Layer 4 of a small transformer language model trained on English Wikipedia (14 layers, counted from 0, width 128).
A neuron's activation on a vector x is ReLU(gate . x + bias) times (in . x + bias), where the dot is the dot product.

Input weights of the MLP neurons that the questions are about. A number n stands for (n - 500) times 0.0006.
n0 gate (bias -0.041): 517 580 513 671 684 383 617 311 634 621 447 620 598 435 435 561 203 594 664 246 566 327 736 666 411 678 421 379 346 516 596 378 287 668 500 390 648 340 689 513 512 496 702 426 558 571 376 434 437 336 387 529 435 522 583 520 437 696 439 288 508 363 484 425 172 712 251 298 341 532 624 712 476 648 442 410 670 605 572 544 635 446 402 489 440 504 676 630 522 420 519 368 475 335 444 398 504 366 303 244 448 761 537 554 422 579 225 552 602 421 652 488 509 542 604 602 516 356 512 425 587 427 535 714 523 773 239 350
n4 gate (bias -0.000): 500 561 454 672 529 791 614 306 543 958 560 413 284 683 563 482 666 530 758 220 320 514 603 477 900 528 434 659 323 535 650 541 452 443 215 603 606 647 410 466 684 340 593 394 692 341 314 574 433 524 336 489 698 496 509 664 637 562 572 509 491 550 459 438 262 495 169 421 798 536 305 436 562 548 530 385 463 152 326 416 300 347 977 365 519 470 474 477 456 563 365 431 549 514 446 415 391 684 335 332 639 488 385 500 535 282 495 626 361 618 576 513 389 613 648 262 596 575 639 655 408 729 689 725 439 475 423 587
n28 gate (bias -0.073): 436 512 610 349 389 560 527 323 436 440 606 529 759 496 531 434 414 467 493 534 367 450 575 476 646 603 383 248 651 417 645 391 586 696 551 561 365 282 564 487 592 622 504 406 402 428 561 547 420 413 594 505 483 548 694 289 560 602 500 150 649 403 640 636 470 472 611 307 441 765 540 438 519 515 748 643 426 377 605 318 498 418 243 255 484 689 586 519 355 627 496 381 503 395 431 406 697 436 516 554 397 552 140 640 249 542 433 483 522 542 504 500 521 625 449 496 772 446 294 255 678 470 343 588 582 526 441 491
n35 gate (bias -0.030): 483 437 612 614 489 549 376 326 553 559 566 323 765 414 366 480 723 701 665 774 482 451 289 308 577 421 683 216 581 572 235 278 474 375 496 350 630 733 340 562 367 698 329 343 416 387 394 673 353 638 466 402 489 374 480 448 369 504 775 458 599 212 480 512 496 513 408 487 369 650 512 574 401 796 531 539 567 512 774 456 487 555 573 566 552 504 327 463 404 504 508 413 554 398 270 735 535 661 307 358 540 519 521 530 303 527 422 413 629 796 608 560 448 716 249 364 660 500 413 534 455 438 448 417 636 455 427 597
n67 gate (bias -0.080): 496 660 656 615 408 463 463 414 439 444 418 360 571 604 650 701 401 538 454 557 580 434 520 455 558 369 382 317 386 554 435 403 708 576 385 703 390 554 649 484 511 518 525 418 345 662 609 407 594 316 708 650 588 441 511 500 492 450 548 334 820 515 397 566 436 575 606 385 293 710 324 489 622 669 696 531 517 468 687 446 373 387 515 331 500 461 333 474 457 453 476 365 582 335 376 442 644 250 626 382 554 539 615 581 534 312 422 527 722 280 301 525 368 515 458 589 814 456 440 375 429 364 621 310 479 321 569 671
n68 gate (bias -0.070): 612 566 471 342 264 384 441 531 385 457 470 285 422 530 526 481 583 242 375 651 564 552 464 346 571 584 463 552 511 456 640 680 708 493 181 710 475 601 492 569 537 471 411 291 463 512 545 523 605 468 385 473 587 613 599 415 752 382 588 209 500 493 489 516 312 465 761 439 628 542 408 301 781 629 646 551 244 654 418 599 462 457 406 294 417 393 851 538 340 526 685 389 627 535 667 385 554 517 300 552 437 490 383 566 408 414 606 448 476 240 408 430 333 473 470 410 532 461 576 392 584 593 604 569 478 359 547 375
n78 gate (bias -0.040): 310 397 559 596 361 515 505 316 694 552 396 438 583 497 473 456 654 417 549 628 460 368 640 388 471 670 540 401 500 470 412 534 593 691 476 464 663 607 461 337 510 487 481 573 396 339 525 541 654 547 478 504 467 391 697 536 397 550 414 385 452 500 763 568 302 322 426 364 548 729 347 514 560 683 480 482 500 526 411 480 507 448 568 368 431 653 714 503 526 329 500 323 527 315 429 618 745 541 610 650 396 591 538 676 453 582 424 678 544 355 534 141 467 578 323 393 510 400 531 475 510 526 507 515 562 334 653 480
n117 gate (bias -0.082): 446 322 438 251 493 545 474 434 363 360 459 433 494 481 589 515 597 334 436 518 332 430 608 305 566 534 340 545 511 453 558 530 457 292 315 631 682 388 550 262 338 696 356 568 550 661 677 617 479 504 749 598 536 616 591 416 550 633 681 466 353 481 522 505 459 657 374 548 654 517 546 455 478 625 766 524 435 425 442 602 452 425 488 362 291 695 565 507 628 580 611 288 623 551 278 629 493 483 350 575 320 396 297 577 500 228 737 405 503 638 474 500 358 403 523 516 632 442 758 173 568 617 456 560 632 648 537 274
n138 gate (bias -0.085): 290 398 620 432 319 418 577 471 333 511 286 517 549 377 441 445 557 354 398 598 323 527 572 681 705 380 454 304 449 569 504 183 706 652 409 672 357 476 667 377 891 399 451 643 415 625 434 528 648 575 391 429 559 354 807 411 463 504 596 448 520 539 661 606 491 548 528 627 441 482 476 606 492 692 694 645 479 361 565 489 442 489 578 150 450 612 436 583 265 551 573 596 497 475 516 577 624 525 243 500 430 469 362 647 606 590 599 471 639 543 454 377 330 476 341 615 650 358 516 224 647 601 371 635 684 612 489 421
n198 gate (bias -0.044): 336 611 533 500 366 424 580 454 689 358 450 476 389 442 568 553 434 500 490 390 617 598 385 625 420 461 615 314 481 805 528 455 684 524 500 553 468 536 571 380 429 424 530 623 483 324 560 546 578 561 309 345 601 446 582 452 279 484 746 336 631 708 603 424 542 317 750 771 366 496 550 511 593 500 370 696 389 427 358 619 476 474 440 400 227 652 540 630 276 189 581 395 666 738 579 376 602 507 300 371 541 508 508 525 307 504 654 516 504 508 699 455 428 559 416 624 577 497 465 378 697 670 399 709 704 798 354 518
n226 gate (bias -0.051): 265 595 589 352 555 644 404 529 458 341 500 724 579 614 507 605 720 503 601 585 459 476 542 569 585 522 459 374 739 548 587 526 677 475 639 528 582 251 372 469 580 349 368 585 497 467 601 461 647 422 627 504 450 463 621 517 325 200 546 482 514 440 430 447 385 518 284 401 709 457 363 581 473 726 483 600 378 615 602 531 500 372 799 506 545 587 534 592 666 355 474 400 494 463 521 470 433 484 653 408 417 329 557 554 419 270 539 586 601 554 514 407 608 518 481 537 841 567 500 318 335 323 444 485 298 578 346 554
n229 gate (bias -0.065): 511 427 866 206 429 415 582 409 434 520 496 567 462 595 458 472 618 477 280 520 427 399 515 385 624 468 544 503 476 565 467 433 588 736 447 769 552 595 554 398 607 560 377 751 352 529 506 638 454 470 516 492 587 460 527 636 525 511 677 461 585 465 587 570 615 418 600 311 577 567 400 654 592 416 483 412 452 393 482 411 337 369 537 446 441 620 439 461 530 660 432 368 463 449 493 484 680 606 401 493 462 621 362 374 462 390 574 448 269 546 634 297 555 496 352 441 453 328 368 363 536 573 608 700 590 519 634 554
n292 gate (bias -0.020): 504 560 597 231 293 492 508 614 637 379 405 381 581 646 626 450 538 540 435 410 467 482 737 622 598 379 394 226 590 578 500 274 652 607 317 310 483 571 552 645 504 676 426 485 396 611 517 569 450 588 249 370 587 609 617 556 448 409 544 415 727 734 529 541 528 370 633 566 551 480 386 554 419 341 669 641 451 420 406 634 403 427 428 383 366 555 646 547 481 397 483 570 655 587 475 463 597 583 478 345 479 536 398 516 431 720 569 604 718 425 190 564 462 481 300 398 635 254 596 437 562 569 592 539 645 341 497 638
n0 in (bias -0.014): 488 398 334 154 605 542 562 504 473 330 435 452 509 565 485 444 612 682 422 852 558 556 577 585 252 270 717 583 624 485 340 411 405 520 386 385 384 347 605 451 444 575 346 820 327 686 556 569 670 388 640 690 480 330 493 561 445 464 546 461 607 545 477 677 607 373 542 553 439 546 550 224 606 482 597 675 473 594 445 301 375 641 484 432 281 396 605 492 359 468 630 534 500 567 302 511 417 441 280 323 351 645 576 555 581 598 515 355 581 402 333 685 468 461 669 441 464 500 431 628 580 658 484 358 435 571 493 496
n4 in (bias 0.009): 563 600 645 691 536 440 250 676 609 485 574 320 465 547 696 588 189 393 351 622 458 508 612 532 379 716 451 535 692 406 850 559 330 635 808 379 536 480 628 533 538 257 757 434 618 385 532 348 326 488 386 463 319 565 605 364 404 451 453 465 601 400 462 459 290 488 433 504 267 474 555 512 440 489 478 532 504 555 284 556 522 533 359 368 561 500 496 543 446 401 507 402 466 588 424 644 412 511 438 488 511 577 636 551 459 538 496 689 328 366 386 663 728 608 419 661 493 557 398 484 852 434 151 454 320 487 500 289
n28 in (bias 0.011): 581 399 596 438 271 504 534 437 576 438 384 451 530 656 579 264 486 437 410 396 597 365 473 456 665 310 455 436 629 251 570 539 602 636 406 626 483 470 612 453 489 558 500 402 448 599 433 671 532 607 427 483 557 456 598 591 652 485 557 317 544 325 579 649 449 533 603 384 554 584 595 572 542 500 626 678 454 304 530 209 376 383 466 303 473 592 590 547 519 710 357 369 654 665 240 400 771 467 388 450 496 576 330 590 376 594 623 496 570 605 486 324 428 694 374 432 693 429 244 407 460 517 492 454 665 508 529 312
n35 in (bias 0.002): 597 433 565 524 490 521 335 532 446 540 614 520 554 500 282 286 736 479 646 587 357 526 313 481 484 542 364 259 560 426 430 387 488 435 680 467 521 551 649 533 694 608 261 389 497 620 433 614 376 876 458 486 487 550 570 399 449 686 723 562 447 248 462 551 620 635 438 325 405 576 519 485 533 554 500 305 445 666 516 386 476 439 199 517 377 766 496 462 552 422 360 496 571 417 597 725 529 576 378 609 299 503 435 439 445 549 500 307 658 766 671 533 476 476 414 306 601 360 481 449 420 310 327 484 843 533 301 487
n67 in (bias 0.003): 415 335 646 739 519 706 557 481 508 374 336 423 512 653 342 424 397 532 488 523 372 593 511 433 543 472 503 321 700 601 525 440 413 600 483 397 451 529 622 474 629 388 574 444 512 567 603 716 548 320 628 442 534 408 706 624 532 402 393 507 584 586 500 648 379 500 567 481 448 558 803 573 325 540 605 504 443 510 600 412 546 407 533 484 474 546 377 739 618 444 439 202 540 601 490 741 556 300 437 483 480 576 510 614 505 489 277 415 616 620 252 693 328 464 527 504 523 431 169 322 535 418 482 459 454 534 534 443
n68 in (bias 0.026): 670 648 538 634 664 795 665 511 438 442 435 584 585 530 594 586 612 591 490 395 466 410 589 500 520 649 628 624 447 489 196 421 310 361 607 480 606 171 586 537 593 371 474 763 365 543 241 637 621 832 640 532 393 527 522 460 336 631 405 616 390 500 571 479 537 751 666 419 295 390 554 549 306 583 249 496 651 388 512 434 538 504 532 510 540 507 384 394 504 487 584 557 550 539 481 693 529 171 435 459 426 502 508 431 480 488 333 709 591 545 515 526 560 379 497 441 78 539 600 481 359 400 460 520 439 533 416 581
n78 in (bias 0.013): 432 591 569 429 509 389 370 477 456 416 538 490 524 415 631 491 551 503 418 521 477 649 446 336 418 561 552 519 425 665 549 486 648 458 433 492 465 614 672 510 448 551 635 351 463 522 706 690 359 254 381 500 472 603 635 577 416 553 482 542 503 428 469 417 319 513 439 341 396 468 522 425 442 440 494 662 500 422 292 344 410 500 526 472 517 440 760 575 446 548 471 440 453 376 438 398 587 365 535 538 580 587 563 498 457 698 494 800 584 388 426 586 649 240 365 500 536 457 545 487 459 458 343 746 419 800 606 489
n117 in (bias -0.010): 415 430 481 288 398 622 526 546 631 400 481 621 574 373 524 518 674 420 522 497 544 469 500 314 635 390 539 592 423 485 382 556 552 442 516 605 647 404 414 470 485 661 291 441 633 557 540 537 417 647 548 659 410 647 392 389 688 452 445 572 397 528 521 399 644 509 487 593 630 407 497 525 419 500 471 565 486 562 296 668 406 529 526 475 390 532 568 571 687 479 394 403 558 673 390 365 444 277 410 561 415 388 540 534 429 266 643 467 566 577 470 452 305 490 470 381 594 561 682 290 531 623 562 490 582 717 453 588
n138 in (bias 0.012): 377 538 435 446 479 526 459 522 606 640 604 736 500 423 490 460 484 552 497 468 320 625 436 418 642 686 468 566 490 562 757 530 427 279 473 500 512 614 301 694 526 525 534 456 461 541 497 346 435 549 398 671 409 327 545 582 349 371 553 568 403 384 510 583 551 398 313 493 500 396 493 650 671 554 282 566 594 303 300 672 428 592 681 431 458 503 452 603 539 337 688 547 432 649 273 599 440 695 400 676 480 476 624 578 398 424 627 447 565 482 422 396 612 486 474 503 395 357 415 342 722 487 528 579 548 698 515 441
n198 in (bias 0.005): 493 542 466 515 500 545 550 516 703 594 571 332 497 503 339 456 481 412 691 471 627 604 431 479 440 497 654 624 470 438 643 552 549 509 388 515 396 854 507 347 473 230 637 463 548 383 559 381 497 618 219 662 425 375 438 545 392 507 563 448 493 480 490 646 507 528 476 613 239 662 462 466 703 503 369 408 567 400 510 572 502 281 528 439 571 288 614 696 601 315 497 712 452 784 336 396 423 630 527 362 417 529 408 438 500 639 537 647 425 683 503 533 589 406 396 493 365 398 394 590 582 542 654 536 468 489 536 452
n226 in (bias 0.027): 401 552 722 371 506 566 482 515 594 443 409 683 519 731 612 490 615 386 631 577 446 391 586 687 629 378 445 543 689 419 473 587 587 611 537 494 544 272 442 561 471 357 447 654 554 401 537 490 516 394 595 520 450 406 607 470 345 256 469 537 423 490 401 422 496 541 333 446 520 444 470 737 503 719 437 486 579 567 524 575 424 284 848 536 528 563 503 537 646 357 506 466 444 476 408 460 481 628 463 550 412 476 470 520 370 262 363 571 707 651 621 389 514 455 453 455 621 554 405 311 352 355 408 382 424 603 512 228
n229 in (bias 0.055): 473 574 513 556 539 363 350 388 461 588 750 462 500 497 532 455 619 355 342 450 406 477 665 306 401 450 487 481 666 408 456 476 411 500 490 497 402 561 679 514 355 559 522 447 638 416 515 467 529 593 427 512 590 610 455 449 480 353 387 587 404 640 510 547 493 640 627 292 559 464 430 471 449 400 422 610 458 441 405 385 573 537 391 277 589 739 616 474 754 472 530 473 541 503 658 299 550 500 655 604 442 385 444 531 435 777 790 736 570 433 561 462 579 398 598 435 369 525 490 392 401 481 403 542 752 586 360 620
n292 in (bias 0.007): 381 489 452 412 371 444 656 506 749 422 407 468 630 674 456 443 572 585 576 474 714 561 814 618 631 545 437 426 500 632 433 571 646 613 552 307 532 588 493 511 540 740 577 483 369 601 538 215 419 655 638 325 292 350 689 435 532 418 478 424 548 459 544 597 441 354 535 614 524 397 517 548 569 477 639 421 451 373 479 321 483 591 589 405 547 623 503 663 384 450 424 310 476 458 628 639 481 434 586 412 363 387 449 627 320 618 452 348 544 485 540 387 568 542 542 479 568 348 652 335 462 374 478 357 552 324 503 593

Each question shows a token from some text and the vector x that enters the MLP there. A number n stands for (n - 500) times 0.0051.

" save": 480 614 711 371 471 542 680 353 565 590 523 460 381 510 626 579 578 422 464 686 512 545 499 576 558 473 538 420 582 483 537 775 545 415 404 645 544 612 505 552 414 562 489 378 368 633 486 523 385 439 351 437 422 386 524 598 454 304 520 621 517 462 355 758 540 506 396 558 432 379 696 549 388 493 436 457 513 381 541 399 121 620 599 503 577 537 553 408 402 712 524 505 441 581 549 531 556 643 464 380 390 769 492 231 283 521 567 584 451 477 472 494 625 505 200 449 562 358 459 559 571 628 418 436 469 532 593 382
Which of these neurons fires most? n292

"Be": 549 571 688 465 448 455 620 564 660 429 485 388 556 587 528 626 421 454 394 578 516 353 628 422 436 506 567 333 546 559 597 763 370 433 534 645 495 520 562 543 516 444 426 525 462 550 513 517 295 611 451 611 444 399 536 655 515 565 555 551 642 420 292 734 456 458 506 558 445 346 723 565 444 454 464 556 535 514 529 472 146 488 423 401 545 547 357 399 423 702 631 407 422 463 576 613 484 503 450 371 326 764 636 181 335 593 403 394 557 489 611 568 663 602 210 581 570 347 435 474 471 646 491 526 355 373 524 612
The most active neuron and its activation: n292, at about 0.3

"eta": 414 428 754 428 434 438 626 633 497 433 636 544 369 577 687 566 581 446 495 551 354 456 533 545 586 474 417 503 565 573 492 718 515 634 527 499 504 527 592 453 528 636 449 522 369 547 563 560 329 523 481 461 411 460 589 580 502 429 403 679 418 434 371 749 604 416 434 407 536 387 434 487 485 372 384 478 566 464 578 450 62 532 508 526 522 532 564 358 452 574 550 558 562 349 604 531 590 618 484 513 536 775 462 233 350 599 533 494 532 431 431 462 575 489 176 502 558 415 482 443 549 512 349 542 468 486 584 465
Which three neurons fire most, strongest first? n292, n78, n28

" this": 506 537 689 475 461 602 570 435 490 500 619 474 426 668 418 586 528 377 482 519 464 416 645 525 517 410 512 555 540 485 493 723 593 567 469 641 644 489 558 494 355 464 509 588 327 527 577 574 390 528 497 514 482 485 273 772 633 443 518 429 304 509 340 784 482 406 604 487 473 497 528 486 420 412 422 508 503 332 509 605 113 449 559 454 673 476 529 511 379 668 460 450 289 507 648 585 614 526 438 452 513 735 596 229 361 527 480 561 467 454 615 383 512 512 255 500 427 381 448 531 575 581 594 457 530 496 559 364
Which two neurons fire most, strongest first? n78, n68

" the": 484 517 753 324 484 608 568 429 532 431 661 490 397 621 542 613 468 410 381 482 499 428 663 542 492 434 525 498 540 528 492 715 511 647 420 653 599 464 511 451 463 493 661 641 281 516 541 551 410 514 556 466 527 496 426 682 616 418 583 505 326 565 416 771 515 493 596 429 518 497 429 479 440 469 416 447 554 336 512 522 83 436 521 459 579 487 548 466 406 599 516 457 452 383 616 495 736 512 443 477 390 766 494 248 405 564 487 529 429 429 753 389 615 458 220 489 381 386 457 455 514 489 533 524 578 452 540 449
The most active neuron and its activation: n229, at about 0.73

"k": 442 534 734 434 507 525 657 642 552 555 717 461 395 529 529 628 461 352 494 611 426 406 505 384 386 517 544 402 567 619 473 779 605 628 554 621 549 483 626 368 475 477 345 558 317 507 527 476 426 502 453 487 459 363 475 600 474 422 602 594 459 400 441 810 523 396 432 467 556 428 421 563 562 446 467 593 439 300 534 544 118 429 497 546 423 519 597 402 597 475 585 527 504 457 530 507 663 530 480 562 456 751 532 214 290 564 527 511 575 440 623 551 435 545 245 481 496 391 400 558 498 425 536 382 340 461 592 566
The most active neuron and its activation: n78, at about 0.29

" acc": 522 547 673 327 464 650 650 505 423 455 421 422 360 577 549 633 600 431 407 468 581 466 534 510 539 458 514 381 539 532 551 681 583 400 461 697 340 543 472 546 601 462 594 404 259 645 592 504 398 461 438 519 404 430 376 606 585 533 522 677 513 499 328 774 342 624 564 459 487 504 509 651 440 479 473 410 596 433 627 505 150 482 593 392 595 533 494 360 427 719 539 407 506 445 418 548 611 479 461 524 457 860 560 262 410 515 385 621 515 500 367 617 473 389 251 524 553 321 515 491 488 635 512 478 459 343 684 353
Which of these neurons fires most? n67

"m": 462 517 693 426 520 494 627 576 516 644 617 640 387 483 519 505 480 411 522 603 440 467 518 466 497 569 504 507 541 586 520 761 536 621 570 459 656 425 576 449 469 535 382 579 369 591 609 423 428 444 505 608 386 441 410 599 494 426 543 629 502 385 320 807 520 399 427 409 568 429 521 588 409 475 446 553 509 406 539 620 115 482 497 494 473 481 601 360 623 560 589 440 447 480 601 502 546 500 537 543 486 811 562 192 339 537 437 488 547 408 543 545 509 574 236 425 393 418 428 484 537 470 508 438 321 480 545 410
Which two neurons fire most, strongest first? n226, n78

"col": 472 357 664 494 499 485 511 533 546 376 550 535 389 511 551 554 568 376 299 601 458 369 497 552 421 561 529 503 513 680 476 678 580 563 480 469 572 497 569 578 548 578 476 541 417 623 560 515 415 400 491 660 378 504 473 625 440 471 421 634 530 400 385 770 417 591 418 494 648 432 547 603 357 459 509 479 400 517 539 473 72 554 498 388 523 524 619 294 439 565 429 481 423 466 604 448 592 568 472 589 539 805 452 182 400 534 495 510 601 554 395 646 505 451 259 452 544 542 506 455 645 631 524 473 459 530 591 492
Which of these neurons fires most? n78

";": 493 637 762 354 465 529 648 446 613 484 533 441 359 641 551 611 566 399 357 544 525 373 538 396 407 547 566 525 451 494 418 766 474 583 410 716 471 486 623 424 538 581 483 622 289 530 494 541 474 509 556 519 483 498 489 581 425 364 603 506 461 519 456 779 539 529 501 520 516 395 449 685 563 569 398 485 537 409 531 442 84 415 523 509 516 637 500 493 404 598 529 450 463 357 506 523 624 458 464 421 388 759 572 227 349 466 540 493 501 514 635 474 604 653 263 521 314 380 507 533 636 566 516 393 445 348 525 440
Which of these neurons fires most? n68

" exc": 544 551 720 515 539 554 568 388 473 390 511 378 420 591 537 550 595 361 392 518 650 463 525 486 534 447 533 523 516 579 609 643 525 569 451 666 459 612 540 630 543 442 540 419 286 616 546 512 339 509 356 595 352 527 484 675 525 511 538 531 521 383 236 725 456 644 633 416 532 556 399 628 517 563 483 403 560 429 593 508 88 372 672 370 609 405 478 396 418 682 482 384 465 414 378 546 571 469 507 505 532 812 454 283 424 517 401 475 632 494 478 556 448 461 181 508 572 384 503 489 530 697 495 478 406 382 618 435
Which two neurons fire most, strongest first? n67, n28

"ista": 468 340 690 509 475 426 606 519 474 570 718 500 300 520 559 667 594 442 464 630 402 425 521 621 514 476 396 375 487 526 499 798 485 674 476 593 585 450 545 445 489 537 319 440 375 577 588 539 408 489 470 527 427 418 586 638 371 442 544 646 417 449 340 741 628 462 362 452 542 389 571 489 525 400 445 425 581 425 432 566 86 517 409 563 548 658 517 382 520 541 502 537 356 373 579 628 554 624 431 491 619 787 520 271 351 602 544 530 534 516 480 485 530 581 276 543 521 410 424 523 595 551 386 374 413 514 570 356
Which three neurons fire most, strongest first? n35, n78, n138

" tra": 422 498 634 377 451 623 471 450 454 526 525 591 348 551 604 514 486 540 404 641 535 426 541 472 451 438 565 605 632 573 579 726 607 636 487 651 621 520 494 531 396 534 674 337 326 433 580 451 422 356 495 510 375 443 476 666 504 472 615 704 476 315 295 717 306 554 489 549 526 451 472 498 495 432 434 516 526 463 493 411 90 539 576 437 480 513 593 393 408 654 541 418 378 392 511 475 647 578 444 440 696 820 579 241 427 578 390 647 519 473 523 655 500 482 221 504 552 500 458 468 606 645 441 387 345 441 543 478
Which two neurons fire most, strongest first? n4, n78

" 1979": 543 563 697 484 472 600 604 501 491 365 541 428 333 660 582 611 569 335 534 503 449 456 575 699 581 501 472 528 623 566 532 731 552 608 531 622 522 533 489 631 492 490 565 504 273 584 492 536 357 562 456 474 406 436 533 634 445 466 383 720 420 411 369 759 602 527 452 482 436 486 509 561 460 455 359 415 558 468 540 585 106 506 461 542 494 529 468 401 343 595 522 506 515 439 633 612 594 604 447 450 572 748 471 217 285 481 431 403 570 545 548 491 570 510 173 481 418 426 517 613 723 454 519 331 393 363 521 206
The most active neuron and its activation: n292, at about 0.14

"uch": 510 489 609 458 577 431 605 503 574 574 661 510 526 443 423 587 590 426 442 587 444 515 541 528 420 546 470 402 431 571 498 787 543 542 446 589 611 524 560 555 475 396 290 414 368 508 510 565 359 434 414 576 398 394 510 724 335 387 544 586 485 428 315 801 599 482 458 491 557 372 553 703 412 473 405 508 491 390 485 531 104 450 434 489 561 533 636 354 534 598 545 505 459 528 456 594 387 532 517 651 480 775 457 244 394 648 467 551 616 588 431 664 498 500 207 524 518 436 381 522 550 554 454 444 418 646 579 495
The most active neuron and its activation: n35, at about 0.25

"\n\n": 528 529 613 430 577 420 650 560 442 362 517 508 347 574 483 552 652 498 517 537 584 517 535 487 457 489 561 411 418 519 433 720 550 549 590 671 712 501 591 556 433 537 491 571 347 608 449 538 408 519 590 487 407 471 440 682 594 553 512 570 440 548 313 757 353 644 511 507 369 446 549 520 530 625 370 390 440 449 485 440 103 439 216 579 463 563 450 412 546 700 536 402 471 517 547 606 483 457 512 487 374 743 495 174 414 614 411 558 442 599 649 457 422 532 231 539 437 418 541 459 605 653 493 448 436 420 550 422
Which of these neurons fires most? n35

" Bo": 584 467 656 389 436 501 617 599 651 380 675 472 395 556 534 575 444 403 397 571 544 365 485 458 426 613 601 383 526 610 578 777 568 513 436 644 474 373 515 455 431 533 518 460 456 429 562 479 293 578 520 688 445 368 416 709 569 590 593 672 429 319 367 720 432 481 494 407 586 431 617 602 428 355 436 479 451 433 624 450 120 474 374 412 448 652 534 418 422 560 550 522 357 388 597 512 561 399 444 565 552 749 592 223 325 585 341 625 575 555 637 542 537 550 287 662 499 344 474 547 514 606 510 482 416 420 565 622
Which two neurons fire most, strongest first? n28, n78

" centuries": 444 605 693 479 489 679 623 530 419 449 561 468 414 639 619 566 526 426 484 508 538 450 552 565 603 373 495 585 613 434 524 784 593 591 388 576 443 536 483 441 574 427 426 493 337 580 506 510 455 458 374 501 350 430 472 665 426 514 531 525 395 426 387 745 629 489 491 579 610 443 429 486 528 630 369 548 493 359 493 484 109 498 653 495 478 575 564 352 486 669 403 454 558 469 573 519 707 591 512 452 553 757 409 176 288 536 307 516 509 416 493 495 530 599 201 547 526 335 528 492 521 503 599 427 469 506 531 473
The most active neuron and its activation: n226, at about 0.28

" Sand": 450 492 660 457 483 405 662 613 636 380 698 472 392 444 440 480 413 451 429 606 568 444 650 509 500 594 514 448 632 603 560 805 536 559 515 615 495 444 533 501 425 638 519 583 383 537 426 575 250 556 436 575 424 315 363 590 525 422 567 728 448 329 329 742 435 476 461 361 507 474 451 575 382 376 407 435 602 495 559 445 91 495 407 402 463 571 665 429 484 607 532 509 396 493 616 610 531 478 458 648 486 734 550 231 416 611 443 464 533 521 575 516 454 480 327 646 484 448 522 423 554 553 595 519 491 384 655 408
Which of these neurons fires most? n78

"-": 513 505 663 422 508 449 563 580 609 532 581 429 406 486 516 613 506 379 370 564 545 489 489 552 473 476 521 514 549 524 515 713 553 568 585 598 508 475 461 646 470 512 535 537 318 584 515 499 413 452 582 509 404 476 506 694 467 604 546 667 553 461 327 726 443 645 425 512 252 518 530 548 444 552 439 572 437 495 600 442 84 496 388 553 513 547 522 418 498 484 559 466 371 496 413 550 551 402 558 457 299 827 511 216 332 456 467 526 504 278 527 662 489 525 269 502 468 430 524 585 622 571 533 393 422 460 735 476
Which of these neurons fires most? n67

"bra": 385 531 657 411 417 524 608 593 558 494 566 604 328 509 607 508 593 405 376 547 394 490 536 558 463 457 481 451 568 571 541 649 491 588 508 513 589 537 593 584 448 493 456 507 428 509 586 640 306 486 516 518 408 450 491 674 338 343 543 618 456 377 318 744 573 399 418 533 589 393 554 649 383 415 465 550 521 556 436 497 120 478 513 550 561 621 522 370 397 606 592 467 456 433 546 599 461 577 619 581 733 809 480 191 354 608 493 533 582 576 378 607 500 484 218 526 560 486 529 439 539 565 285 439 414 472 461 317
Which two neurons fire most, strongest first? n226, n35

"'": 535 481 731 485 479 513 526 424 482 480 571 444 359 529 483 679 243 396 448 615 543 390 587 542 511 448 478 432 605 479 528 695 570 567 644 762 546 580 573 601 395 458 531 607 347 670 483 468 337 467 540 588 415 431 487 689 522 424 504 662 475 472 458 714 386 508 501 440 439 507 536 491 362 488 399 505 422 403 495 556 138 547 486 457 590 510 541 327 557 540 573 439 390 527 587 604 547 499 489 396 340 826 608 195 395 423 468 572 365 463 625 609 580 495 367 519 381 352 505 473 626 498 533 533 420 618 687 423
Which of these neurons fires most? n67

" sum": 474 503 613 328 501 566 602 454 452 497 494 471 428 513 447 507 564 555 517 563 599 487 409 495 451 397 616 458 477 415 571 739 479 497 452 609 562 606 481 512 520 593 564 456 323 656 571 432 342 410 414 561 381 382 468 680 606 411 591 542 451 531 355 779 238 505 386 586 593 369 683 464 473 522 406 433 529 447 611 599 96 550 577 359 502 530 575 260 394 712 551 449 438 487 488 532 554 534 515 484 524 817 595 316 409 451 545 579 524 428 422 706 510 568 195 588 515 442 434 477 740 602 466 464 367 458 562 310
Which of these neurons fires most? n4

"ck": 483 460 652 412 572 511 656 591 585 560 681 463 386 497 529 491 482 358 450 569 469 477 430 464 335 553 509 360 591 568 507 765 551 574 589 563 610 491 582 497 429 512 284 499 281 518 508 588 344 503 379 682 356 367 500 636 469 432 633 619 565 381 361 800 676 400 507 510 531 435 545 557 411 575 419 514 457 408 506 524 127 493 509 504 447 522 604 259 625 519 604 498 479 591 496 570 491 574 518 571 396 768 516 193 348 529 514 557 566 413 529 690 498 535 224 541 479 388 425 469 503 501 480 471 434 467 555 523
Which of these neurons fires most? n35

" Cy": 454 457 697 349 464 428 593 558 542 397 621 520 364 538 580 575 483 431 397 670 530 335 656 559 509 532 646 464 562 542 495 723 515 644 500 546 537 365 559 425 691 614 620 533 353 641 545 453 403 567 474 566 495 413 425 633 510 488 542 673 366 490 482 751 484 554 519 523 529 380 537 535 383 263 346 649 577 461 631 387 88 571 447 419 404 500 534 353 332 587 477 428 362 399 681 507 611 529 315 464 408 761 545 259 399 624 439 471 549 478 470 418 500 468 250 705 492 486 552 460 610 569 478 492 500 382 548 500
Which three neurons fire most, strongest first? n292, n28, n78

" 1991": 505 567 687 549 474 632 620 502 501 399 494 473 351 665 575 606 586 333 513 464 466 407 556 699 516 450 470 589 627 546 530 732 511 648 559 520 540 496 489 650 571 481 546 540 317 631 508 504 354 606 474 456 412 529 489 663 430 435 362 683 390 369 356 736 655 540 424 517 414 496 523 535 436 459 330 532 518 500 532 500 109 539 535 597 478 530 470 431 430 568 479 456 464 480 637 627 581 610 404 438 526 776 380 198 301 538 456 405 563 519 594 498 493 500 212 479 414 399 522 581 700 484 497 432 399 362 533 273
The most active neuron and its activation: n292, at about 0.12

")": 514 496 714 390 549 548 642 460 579 539 475 463 412 647 530 555 654 324 499 508 478 452 485 436 492 496 565 557 505 487 473 711 537 591 458 599 575 551 599 534 567 443 368 556 355 537 471 551 354 537 537 549 438 437 451 653 426 397 549 629 445 524 432 786 466 484 479 317 540 426 501 645 547 496 281 460 521 468 485 370 85 464 530 514 448 578 573 347 551 639 447 497 508 495 646 498 562 586 374 558 389 779 510 218 350 523 554 438 550 498 487 535 538 611 263 583 333 432 485 527 622 582 514 430 452 393 621 348
Which two neurons fire most, strongest first? n68, n78